Layer 12 of a small transformer language model trained on English Wikipedia (15 layers, counted from 0, width 128). Numbers have three digits each and are written without spaces.
A neuron's activation on a vector x is GELU(weights . x + bias), where the dot is the dot product.
The model reads these tokens: "to " "a " "number " "si" "x " "national " "ran" "king " "and " "their " "first " "ever " "tour" "nam" "ent " "w" "in" ". " "G" "ran" "t " "J" "r" ". " "was " "the " "tour" "nam" "ent" "'"

The vector x that enters this layer's MLP at each token. A number n stands for (n - 500) times 0.013.
0 "to ": 481391470389401547346511529445463476416495519495151526608539600613470436624504506526475470483389641418496480548487491558537416612429602538524462522398635428504576590535631451626526626612475539528469497506500638478565609537348458351460594535545578442502502394500602513463398555440477397540545449580429464498392477450609686452456548470586536486555476608485352398438556473337474440497684
1 "a ": 509448508514468499342529616518522462474566544473035559579562558569364423689517523645561536419528525421497486605476603418435553616379506412486465505475406439503572600572687580458626448554504515593507505424433485466561574492480551510579462597591493454589494443591555499472494494450475347542443512473424566389477552488460458435462483465507423401604589450607403349481475447428491428581636
2 "number ": 440368602460542448363465709470471458435558502396273532337573600498474515500466465528420475398575631421605434526590535566462388682426514453535508605540585316476442578483616564359574570637537497499574528372460503408568468567535405436499520538492446499459493382499674478464432489500423491560345506632477601533515604468541425388417504484523443391497657548660544521383537541455497527570643
3 "si": 520556544481448419286545610455458420503506596601496719401455527575425502554495531629548373413537555337502549628443551494571540601503498465531471597414432548440380414385491402464623542350465474532389397372562638501564605520634390417553632559413431426522519459590637392467495554503470522590413587468462650451468575512555562428437511545523466433597545484607452391468608452591497294409522
4 "x ": 408391500381495517432529685468443524425607528448147529364433511487412512618379580495555437341616619354624413551476521530428566612380429473458507621530601469468550523470616451453444423654476626582389402435423418464620543459406487518529543580417546496465558455521652470485511535569442609639409505612465544504595557538476449396429464606542447430534561553551525541492585506496456419535593
5 "national ": 541514468529395490255516703433501560598600523314173517389413629447373495507467399529447488385517515422581545556447576454431516593435478490528589601476570411527547517519571486428522447498450540453475527435453535515596570459471461411543579472521488464472598473576615566542483518593497453605375583518332549608495509590570545379438590593556479279537588454608457520525485394596429422544638
6 "ran": 591563493646493462248480718446504482562407563557481480510439628521414542454470430551493463414506521469561561586449550434526327589417560460450540523494525442500631522517433473355571561501520564422529339486432574404547642513367436417430465545333505483540588462542518632429473444792345566522473522597521554615465497567574462397534483529445525457552544501597556374517566381568356358517560
7 "king ": 513415592431295389463450778490533552530544649373171469471536613484435528454393459486527515328549554487450413462470536382466526688519560400468422656488597561527603560500546536498519485570503542409525506582435610466538580373414533401551618483499503466605557501513626584380457527505540548600461552591476333511551487586495536402432507475537436415495551469612455520449571443427465443425536
8 "and ": 525411631553353487390427615471416450506522598451077539504626623676466516599367399532454591411481530435458531567484622482473469607456455555504575561519526450563587599513739397442520524502528621532509418478399599524593519447474427491453491470457511489597559499552608532379455514545579458611426498537415452427478460512496464395514574464462401358553603542572500326485444404483511506555551
9 "their ": 511436519511390527316463667483470553514496507519016520487578567587492503619354470591484576467517502468538503579468530411429521631324451586487599636480463344427563595561559490388574503594507522510576435429438542488584572550458443481566482577558560593470484454599650443424546425476481386580403525558432476520509433577454505543534478537483414360486554495553454372581501430489527447562581
10 "first ": 470430431560420463360592682380510516485567496403180487403420575518455521570523451558473579374457599552648471500509561471403466672399494499541579665511542435366596457530598561375530567526501505511555618378487505467603619448641472537569526463479520576426586481549579473416461542496362466548369502693376540539534483589468443412408480475467449343461591491572451366503563474490529477489647
11 "ever ": 554400494472398408401645682419486505374574527482159491477439602472413563503487563579389495450491525519584477421575556466521555718349483477549518541469503432435501477519634581405487465634470522393513491509503584500643665431536469555553573508440470493486596480526491523362434531562425538686402511609418516532505473536454420439447557477549495408381614592528525318494549351536487437536661
12 "tour": 534426507462381410361563684347574564609471584540377489448455648397382555317442439576468473428428568496686553448508508439470402582357526477476503636478569404523578485514399550465481549489539505428519515437450635447518641504403359417568646480472629521475591449497467554626418554624396565478440572616378454645426515532539497495546569499550457399522567530513481339451566440619507349559629
13 "nam": 451513582468448360397594633347568454490484598586430575535479622546421496260482489538488466363414514560574495489407582341533554671521513415427537580467511429356538519518463448509588553513464438411431457509460488441634669402457430411543654516460602482626670391452549523487471600601554558556418540541448431565422567524656496398448619445467542400590553524397524411433591501670516425393450
14 "ent ": 500404521545391349407583717402489423526551632429108520536462617561356584443421441490483462342456539508551447438459568381477516686482498467496433565501587483557547600473533454503522539435535501392516540513495548479641549435435513442561628544428442429519617386574515530405448613546518619596442546510556379570514559499531548375528638481520446321518522604508569443480547417553542474474514
15 "w": 494456512647437473393376654429489448583475541390548529470577585478382534536490538501530510312411547453584493539395584499404437542541548572558567535520522442593470431504484521541507581451454447386442338471520669438520620383386527494550664538529416426534623450658638532479392622694470568579387533589399495437457489517535448433649473457474374447530596631541482300358472399577503411454610
16 "in": 547357505526366443431557451304451602431542679581452483590531540480552471395474525509548522394429318473475523581425712370607674447512491524522395609456474594453505571438515463470498715373570644427493449550418549409512456375451443498470551467508534570593554520511518586489507430509324640614550531563374387439386504549571562500596491416494490550597590499580354399484489437619543484433547
17 ". ": 479244544398291459361543782428470363484460557455442514476629612587486397589462501493521496496525555483589586524526498423485487566449539523480511549442521533478555629569811429577563585419523509543558522504337628493677461429471442384477560609427474479515613350422554478547399566448508396607433626471548450496510551507450530474477488421570437513534414572488512406413516458403492438546540
18 "G": 483573501623349453251463498448519544518485523509344416492720542470574383498461382575632552422506569308594630447620512445265409510444495551556435597595539448580601547408411348489601507548594538609455527535517647441601555465527486547455608593586515408486627500484557479520511507475448485506479503513429524353415487465506510437488468475457453446573579483502248446468650455556445507596545
19 "ran": 560514534603472480381475484407613544595504502628452262555461585519574458394508435535453494438573386549509527412575601367503353553448557519450550612365476421518604499470575478436639526418593556420539499473452505469541551465506518361364393595530626473633642581513509665397481459738420521438569501627507613570441490445455499456516454539420442390485576589597289434388501471557416401463572
20 "t ": 537307543487391457517425725537541536510521582494132316536512548496564473440465428473557535427575446501442469361596557305448449533448582570514456630537530544560539624447589568521607512405486484493606455580476546519572621369617534438488525628571561416560665482439503635433536541462507499471509500542570474483450550456442500367419541542431406394410526514603343474374508447486556536473541
21 "J": 486562540466409454355445554557471497594483542511484459562656685486481500519381417572530506450565619570473541322547484403424408503507512492557448546534609466623509706370600481441658587504499510560394418489496580397619538536604537508415359633610527442686573503541478522467444495504479382600386478534459442406433499519451507514516596434494464343405482571498219358415587468575455473420617
22 "r": 589468694447463480493450484592542690506595529537604387544447530422581505386541429568558563427505660648473536416438579403390413500475371520528402560508597441558492534483565520505567614499490471449566464435582352354572579510510621472348330613607404438427548437525523570473546511446364429595467545620465470411475477526489625393504447453493527569350482520592289498360571397518577369554619
23 ". ": 545281619452351321542504608581471500420466572481399505493421571494599430528527435536637432457621537538550572448490567487569458516481486453530428519461546488564541635524881567626596493478464492462580488534439543524538522400556563357498416670559433391510632470450475569549451434371468444578387593476528436520523504497379602357489479474571426486457477505542336502360572354465512459540536
24 "was ": 435377678479369490479533663463480490430629548486204538480540628495470353645501492668414429538455659547493515443497618508519485571463411554534379656503572441610496582478596575532523545565443581507587470519523549418596558497553359465552422606462459429627555393501527493460528551454410415462319455552452476381405533593438501433493598428570362502469474410507530327460528411453555523559617
25 "the ": 408512581558405570422679632502417501455526631485140562504549564499514431665505453743497362468516564516580444522460525421448496516374446501470412585556523366388588566518537481456535607450539502500574462435402571482599640499554487503528510590640453589489530432604629465490527468485421422505413591517350533449448388588452492462576434524463403458502517395574507346550510376426555430504600
26 "tour": 518413540539452424370615622378512484571567577541417450432469610322482522410556394655460438430501637430652510462531555375429372617331471518443488683488630378562631521551398546402510547532585461466518519403394599453519619477432380446533589455572612513517589530480535593523424516579419491388436568623391455629434473500522475406519506520494491379544478535549539324399590486605545388581597
27 "nam": 456500617513517368373619600382521396448534618615441511478486574550507505333549455570492440381459525485571442485423593322508546683506472449421529644466576431409532555519432456450599520501511380461411464493419468441599626398478447436535602497534607465701704494416559582432425605585589516500449518559460472539414514569628482372422569442473565367596487540452577352401547527667530449383435
28 "ent": 484439535485423338389537606376489424514582666616408518475429607563405527417415439557482321440399565479564393362453563353442539592537505543284398622459627469631461603492448416461594540533604395441437532518445630499589466382437521425564577527530495474560651382510544569438401483504524649546564594505551461532417564556529491385574555539590525347558511603438591397453514536601603461492476
29 "'": 539393558423431534406529632367445324544400467484479532543602496586378550543464468552387438502481532544530370519435599254519520569489437580400584644437530395593623666460551489507626533469474460546574361519505607565611545382415496425491579654527385473471478535504558532497421590560490574558508661501540548381558478508485509405594421508468517326470497520475500348439504523725454469330580

Each question shows the input weights of one neuron of the MLP. A number n stands for (n - 500) times 0.00086.

n44 (bias -0.035): 368497591535405699376596494288358428608408646445452641644500403506484458663517433485323333503390617587420400564429490409509519360559596628472655627422481405537446582700368503533467631458529451444382609733497344483545471458619283542531510753488354606526402382490284530481450470473377651399449576702490600582669536514570525671500446533572422593438406490293601635414524573654367658570153
On which token does it fire most, and how strongly? 29 "'", at about 2.1

n420 (bias -0.059): 414431614543526603687474535459175413383517359443588648497335439640666559443473569450404399761377448542461450515540564296355461443283388550578531659522434520531479274381532712652524382359563580568299419465604346472595510560568490470398473330663420537444428701595425649417527465572489520483432472480654269491515550426684503544567451762500497256399510732310513480398581678517315500459360
Which token does this neuron like most? 29 "'"

n64 (bias -0.011): 329469579524706535600662385403500385428511382631497458602583473569578517600662438639539490429354700524674626384342471370738441500432581623256655425569458448445666436610510277489664472558577286568466342777447541500330418734562578535476701440395461511535389486593545311493220515330546584369376294557465737385416493419507364625670688565262433639653619355475537385525530514633521605634367
Which token does this neuron like most? 27 "nam"

n492 (bias -0.027): 659641628620439539474648358481334509406736506536562419513491465439487458494420300512523577430515240453383716338631683490440371573453641481478477535400448526636376321482595530347457517289490479411648497491581610486413596418494359533613660480509903517418455455527535263443426442487528412431615626493655398666497775307526446390503446447546428445576503503440531617483372474578411568732276
Which token does this neuron like most? 19 "ran"

n125 (bias 0.016): 461301515481272321709609442455596403403413497643534243448458659447442522416341681371446491471383314576472538465525612518546460615526618404658568446441305556723467615569383484465388452526661531509442553521494543375328516544574379538448516681524591439676372682404612587634461553490648481455450453292413591574637510550528482677545571368705411487497326640394566519545507763440481320549563
On which three tokens does it fire most, strongest first? 12 "tour", 17 ". ", 19 "ran"

n186 (bias -0.020): 447681641545391552497424380538381319451634639414625305417344379632535464415631258419395442366548426452315401496332633452452542367674702388552419479493497529295383387432618416757430187530546690456484463444556545579545500500436629533459460579462464312654552513637578577624379507601546585643629412503649475509467427420617621651632455406580411737457395510443721575456600627674563536476625
Its two highest activations, in order, are on tokens 15 "w", 16 "in"

n447 (bias -0.050): 590699334622489630607629490441550659608345653471515554630528339461409403258504169644446521529453514535418696428427415458405692602559490562443459519317363258492386438520359459456408460273576366409434725479614481530582467695564405077483611398570627426457639529654436574273530618355575738559550558614539558578567192573643430500573320733518555590570435385294490605604355636464442551411435
Which token does this neuron like most? 13 "nam"

n377 (bias -0.020): 387522395456344677529429557599369427455511582241494349923422586606614493206382600461422460436706380417570288578526360580673635365466411412755511381431474598488500549665417714500579726479496690557586615479281437349419342674514332607600602653547620337526471570462507239432340601699451607492285357485548512570771384457471608303504656485523605552394511520413324585473480430567444526527202
On which token does it fire most, and how strongly? 16 "in", at about 0.61

n140 (bias -0.044): 387556447547540483577380588561497500550418578759556664648477232457575329400413440510534658572646626700323480626571476536546580360507626532546666525474402702381372726456447535644606356591564662490484722593461482694550589473480422365559500456415556334608400611521630476399497383368529611510447395408380486249450285357289324445486305383343371359558544764318564635500625544554616412486586
On which token does it fire most, and how strongly? 20 "t ", at about 0.11

n101 (bias -0.007): 619531537531506335522443461536463690346503455636394460673562421708614497589423601518525552459457405612608513617243611476470371607653377621687404440452525509633257535581585231443427465543354418521557435438595648624312465416384613425488535453437494535537438745506506691587417795326568531383390483307546406459526506556444461468456476411478538472554506391258396416596619630394557612622431
On which three tokens does it fire most, strongest first? 8 "and ", 23 ". ", 0 "to "

n380 (bias -0.019): 574470394631730463357527437406521540575487348509538503458521536455643555562364288471404443509386649449359562680540506705539381475374512386448598181581497725526422419480698614425588393646602456341512590471556555558641494599458615380458487584595629649586357445396454541401655575398470457497558752447546686683594559549292425509441579472581419439481571529327579451639350417593528349513562
Which token does this neuron like most? 6 "ran"

n137 (bias -0.017): 564441538713379380622503606797604503553446319550617458490547565250527388311435746607649479536588472428549642519511360531507573393385619473323380489547299569684362582604648464543342615507401346527568497561561601563517572525376386521687291738548556594581699451432364356701594389482550370196285553504371587510422453500566534619707472435643543581328380399583366447482466602327339676216493
Which token does this neuron like most? 23 ". "

n232 (bias 0.010): 563653481520552408627452478528523451503534459356416457548497535805570310484537435653652471429439364436539636201563715545709493500436674519659602292337428494431643547647384480423409470699516511478538428569591699576402560523326437556481574444637632571559474418406559520439439632718558695507672100443435387484219370374471641537527639473460523592409364497487594385652409471408380487480483
On which token does it fire most, and how strongly? 0 "to ", at about 2.3

n233 (bias -0.009): 474339477543595533384716626666529691481667513493384497484564484457471507564314469418373582418417599617573708474470374461435368493719558221543373507471323710437546507562445665221514378782500354643407298771468553552457459610278503680529384439468522445467332563486375493516620528341664607507553375659586364446556364436560413408490536445541621530371490542538713620603504663533490417510553
On which token does it fire most, and how strongly? 7 "king ", at about 1.2

n331 (bias -0.051): 513507487667493476417510471264749557638366441415500567460377457676480500303420211619442464310569540684540554459639476566648530425673594622543503475511493510535582376485500667428545624284392699575536459455229629482406541388711514649546303483448302639541340634600303296582569404329419446654523591445674634669488490407617448566432407618404476490531395532590577432431521305507267463678571
On which token does it fire most, and how strongly? 6 "ran", at about 1.7

n144 (bias -0.015): 619533533423635365640396428526335658412359464602681255530613742553614610490490525471490814493484653700403625522391376404388434367590549538563368673522601586535493466467562337527630308163345629474669557600426628412630493426309531574311407395503578389520377540479596600480597564528452497678623583390493605395500572407560376486449289462596578745548395429459465618528486467419370497545325
Which token does this neuron like most? 22 "r"

n222 (bias -0.060): 404633486651510472384440456659463412497504711784543565443675594459727528513518738536319510419407538517469639393179366551490626293362397395377468404546441575323639218526429489578472363272545580675443484500503496808462546635463608535420624765490477710524449479341394447537553562428345517444401467416606481350513391716603389404622497585380633486574444566730467257617427393438588389525515
Its two highest activations, in order, are on tokens 25 "the ", 3 "si"

n9 (bias -0.050): 586432539579397688386437451607649459655253465387387525366559651237420446652604545569496489415440582588328504364391540394644803419581469596372738539484547450572458559331549507463324158597330259360604411476531385508564372493447748706242467824434584615435596414375372459531481523515563511500585202592457399452550449385353584548507535567628690575489464427463624634337401392753529608369649
Its two highest activations, in order, are on tokens 29 "'", 22 "r"

n395 (bias -0.044): 603287532414592647521476510414352527627614465496628446461170517465500532559470447394514599592403440503378580651529294764405496292415507353514456504452651436331644350308605307500489511296565602441562643689356698579464394615623584673486415565305460533568386711441703463472744473649496641255092446434496353364560613538436458662540313681500540636478522519695404576408466368522471561515675
On which token does it fire most, and how strongly? 16 "in", at about 0.14

n269 (bias -0.070): 550587524579386636559678512393374492407304438516665321531531481347492846592414721382600351455289539469695472345331186496827654532496458648469401287557760421333373634674492380353414097504480653492531708565302399479421654320347415652492725548380563352568500397655579459380595546595622768751472307313472685447522297551710570549516684639297407444366424483435591536529602365528512516351623
Which token does this neuron like most? 11 "ever "

n466 (bias -0.056): 476445834434559626462503374453541378641550296287346566630544520448392664392420683650408541575272618459483451597525504445500455407550449640459381444396725441412478432423277540479507393393630692398382586497637500423465661317593358412676561642582418313461670486425406575350511179442462792450403372546587266351571593481559555615685455579504681664582401496457570556644396577584671570565292
Its two highest activations, in order, are on tokens 28 "ent", 14 "ent "

n493 (bias 0.018): 424477423662405646540280376483529495465572559610568372529444665503435605550359579567462580524554601381320550384624601489452465544482506589589476419436462520503358583643529422431488643562558593432452751494614574500445277368643792503542476444582497422617384596569465446455617623539612459592566415405575516536470417336544438512547666410607361541625388453667536518389376360614310582301503
Its two highest activations, in order, are on tokens 21 "J", 19 "ran"

n28 (bias -0.034): 246478668422613496570345507618456525573351247523546422467578602511637522436604656550717635439465555536400447574508626372624459580485557603574485572964463426364626462541434358668454515517515337525169701304397449586459390754427485556385741432402573420552341496530555458684396700539455425409511781432404303451272655662311337596523478420386500674363485409519546605404528823422625272369354
Which token does this neuron like most? 13 "nam"

n88 (bias -0.012): 494571720526660692487541267519430451488317569437530552420593301689597464466597524460435391716581449608490497439710254395655825493427560590240557545518565426452490593447608547447513556630520575570509389600410652398487530340436576503424353520393391520304381438537461653374443545416639578540644510560394433629443497610552364620487490513503332413202562507597618562376728562418523379453631
On which token does it fire most, and how strongly? 29 "'", at about 1.4

n131 (bias -0.039): 415590587377562521779606404331680603500410360464471314348490328319585795409511459691745497399507416517563440676664514296593444514561422708267671443500599625371537435365514576781709345549708666366377440524605522744525662323514607532442572514295470634408458430424535464548656433496515433525410515626462272503536346504514383533504375196511489546424461440460631500573612623369461482471676
Which token does this neuron like most? 7 "king "

n467 (bias -0.020): 587395567379546475432572503533381409485554636405598677530518509482524435613561328361387601350509666470512547579519675378391494288596371417583545630442556463507484627483318455385618430572615490379344397551616484441457595528527497662512567368479471586675429317525368541370401500481517534585500460278734718506604456394485545404544745590728532435529440474169494463718381469463462722510530
On which token does it fire most, and how strongly? 28 "ent", at about 1.5

n191 (bias -0.027): 606564615561484769410296569702612579467361500408570164446658446423607510609497659605448455603332394355600451575510596576598583460340613500366527382310523638703500659450605373391550497500568436453425454444398397646564454581624507461437260369503431437451442448543333583594440343782425552427577535629461556347545394607352598666484541710629503439331510441473664559463390503666572458517576
Its two highest activations, in order, are on tokens 19 "ran", 6 "ran"

n362 (bias -0.070): 340377400654519519665573471351627607458725687373437398567362386440430598656582540345832507613412511293591420559447697377629631373461482284407652504316644564639228442761544645384635465275576475467456464507453641683485492435470668363592391508507401442599339364384459325754664392610537356600579447600391557382704458311353191589769481387523753519562405391694529413418617496454331329512500
Which token does this neuron like most? 1 "a "

n314 (bias -0.009): 388374267233420472423281328514570560199460527403562624302751552367466599561263667513368604431556713538355575582454601420649504417369674429413234723590379584530418439543666441446341323368496399662534520639453616478475439564604582493442478550363484536450693592500539689717467466610519567525388523453602588527500392425546452558378337751457414479464282662496764372482342560436407564584586
On which token does it fire most, and how strongly? 17 ". ", at about 2

n133 (bias -0.009): 388612481500711515493489416580396525521469602565572571622402518571365601301477500195477381519374310305376534621553357585570563569307547683537453516604595679386540242512482664087719427405545508474485432601352428449204377489411294640573667572676335640413620353446545794463897643578446368347466346631466695436640673624583570690443456399293511455331561496485385576582384421496351508574576
On which token does it fire most, and how strongly? 6 "ran", at about 0.9

n306 (bias -0.008): 422412333349577337612761390469409427619536675399418627601463697559689482514540474615372402598559661683687468492432413458375535612642360659381544477430372346604459392392497463446522504721674519490637326690551436522556417482486507617658475496225672369621465440308447565469504317463391557287416416576433454399671543722377372489464594420619514380460389549478287600460398772205554589629282
Which token does this neuron like most? 24 "was "

n451 (bias 0.021): 454492494514638430589508391616483590419581369483472363613346516561549483549625456454571506595544517396629585534577509508481675612396511564494480473407514503541327517543599645411468471550525466492500575352449163680494397613544472540525292418467592523672464480443578575484285512407478531449450403506687730638471471476539601633369666413446292483448381599566223562529542511551523548395527
Which token does this neuron like most? 19 "ran"

n21 (bias -0.009): 215426360453675524449535535572633493474330508633470642438542651824304413508132446572648469666699394303322632798716605484628426532537680364480504449382571778508475351375330594541306362610572500450431466356648315604614464377690592854584472380565242516377402551496527419492631613336695496444582410407437555541438544420433677402592442618653203603532356163504587568520656646695488341377563
On which token does it fire most, and how strongly? 3 "si", at about 2.6

n77 (bias -0.015): 390321598626586521673512477549542418339395509518580494376529571360520425572372519529558527373550503341536570547479599538370476620515477537488469406720591572453471568612476413651546543584585335629564497555662231525479426721568500343602497488576345388406455347626548503389665462778404464420568282445569520460701503426281597336411429562525613458325658490438494449475513488276500633575462
On which token does it fire most, and how strongly? 2 "number ", at about 1.5

n502 (bias -0.031): 426431555396497475524483391617466503382375381646526388497587210417466608440706646513644723170416607548375468616461647606551528621532618507535543534616675400365563354351527442346493707481738680330534381487483415500524418525586581584459586613436373489496441430722535349398500570489561475450283470333555805503497528886664398561702339615432500336450433582453420423612374556318525549188400
Which token does this neuron like most? 15 "w"

n219 (bias -0.026): 500213485627564606618512488596386518506653439249560534610395363654642544515648539461399598676683420664512528431468551475265460510513401470478706380431550373346487369473543390621446452622534455533292583581632603372491567500604497390542551592445369600528642435439553599585555490646452450487611463427522483556271573576354427526427386645669535323605465331382610331346394553393319456429517
On which three tokens does it fire most, strongest first? 17 ". ", 10 "first ", 19 "ran"

n157 (bias -0.011): 548608490626471427622535513376457284599609400483547374367621416425516378599517406342406591551438628458550497518607619748331392507694478415556675464350370428396391419464539531636578741463250340429548604455634377510384432617435524533571589715574587356667474490575303541623630675521151507557382432490530475428654615652517587445389552626541645540205299412452392483435687457597395413517412
On which token does it fire most, and how strongly? 22 "r", at about 1.4

n278 (bias -0.026): 640510582538568618417598426460589474312493419398448774548587490493540587603360504328598630696500479510289665280465486589503404578529473397397414526711360479551401550504493453550315614639472660398443694493657430438628557668503500772426614532679617364483576479390497578628489478514668483535431365178707320332552521256334527418571469733238496365543532274525566308629629677531334591478374
Which token does this neuron like most? 18 "G"

n39 (bias -0.015): 623539565471536563471392439358367398485389417553410503635390420597360585689571534337487458422408536407493669427603621335641647547486408415510622341598431415669406342662571626480409382540602482635525379569352758334415815655439410576379547297529494561526480530722327375462785319534579384560519422574503649344576393570543372618733555619379580684419374447419412497581385415513393523466469
Which token does this neuron like most? 9 "their "

n107 (bias -0.049): 539573336526321478408741410471537273444245374443710285631383341313496504479335415426186551489669599572289680628526743555471673693611457620342584584557440577453457545577529346508792580386567553569335387521486622562393583433292677653288553410377476576500529637732415706424504555488439686617551344432257528560597500646511442504605745401500564578405470350610390448366571363351681519573374
Which token does this neuron like most? 16 "in"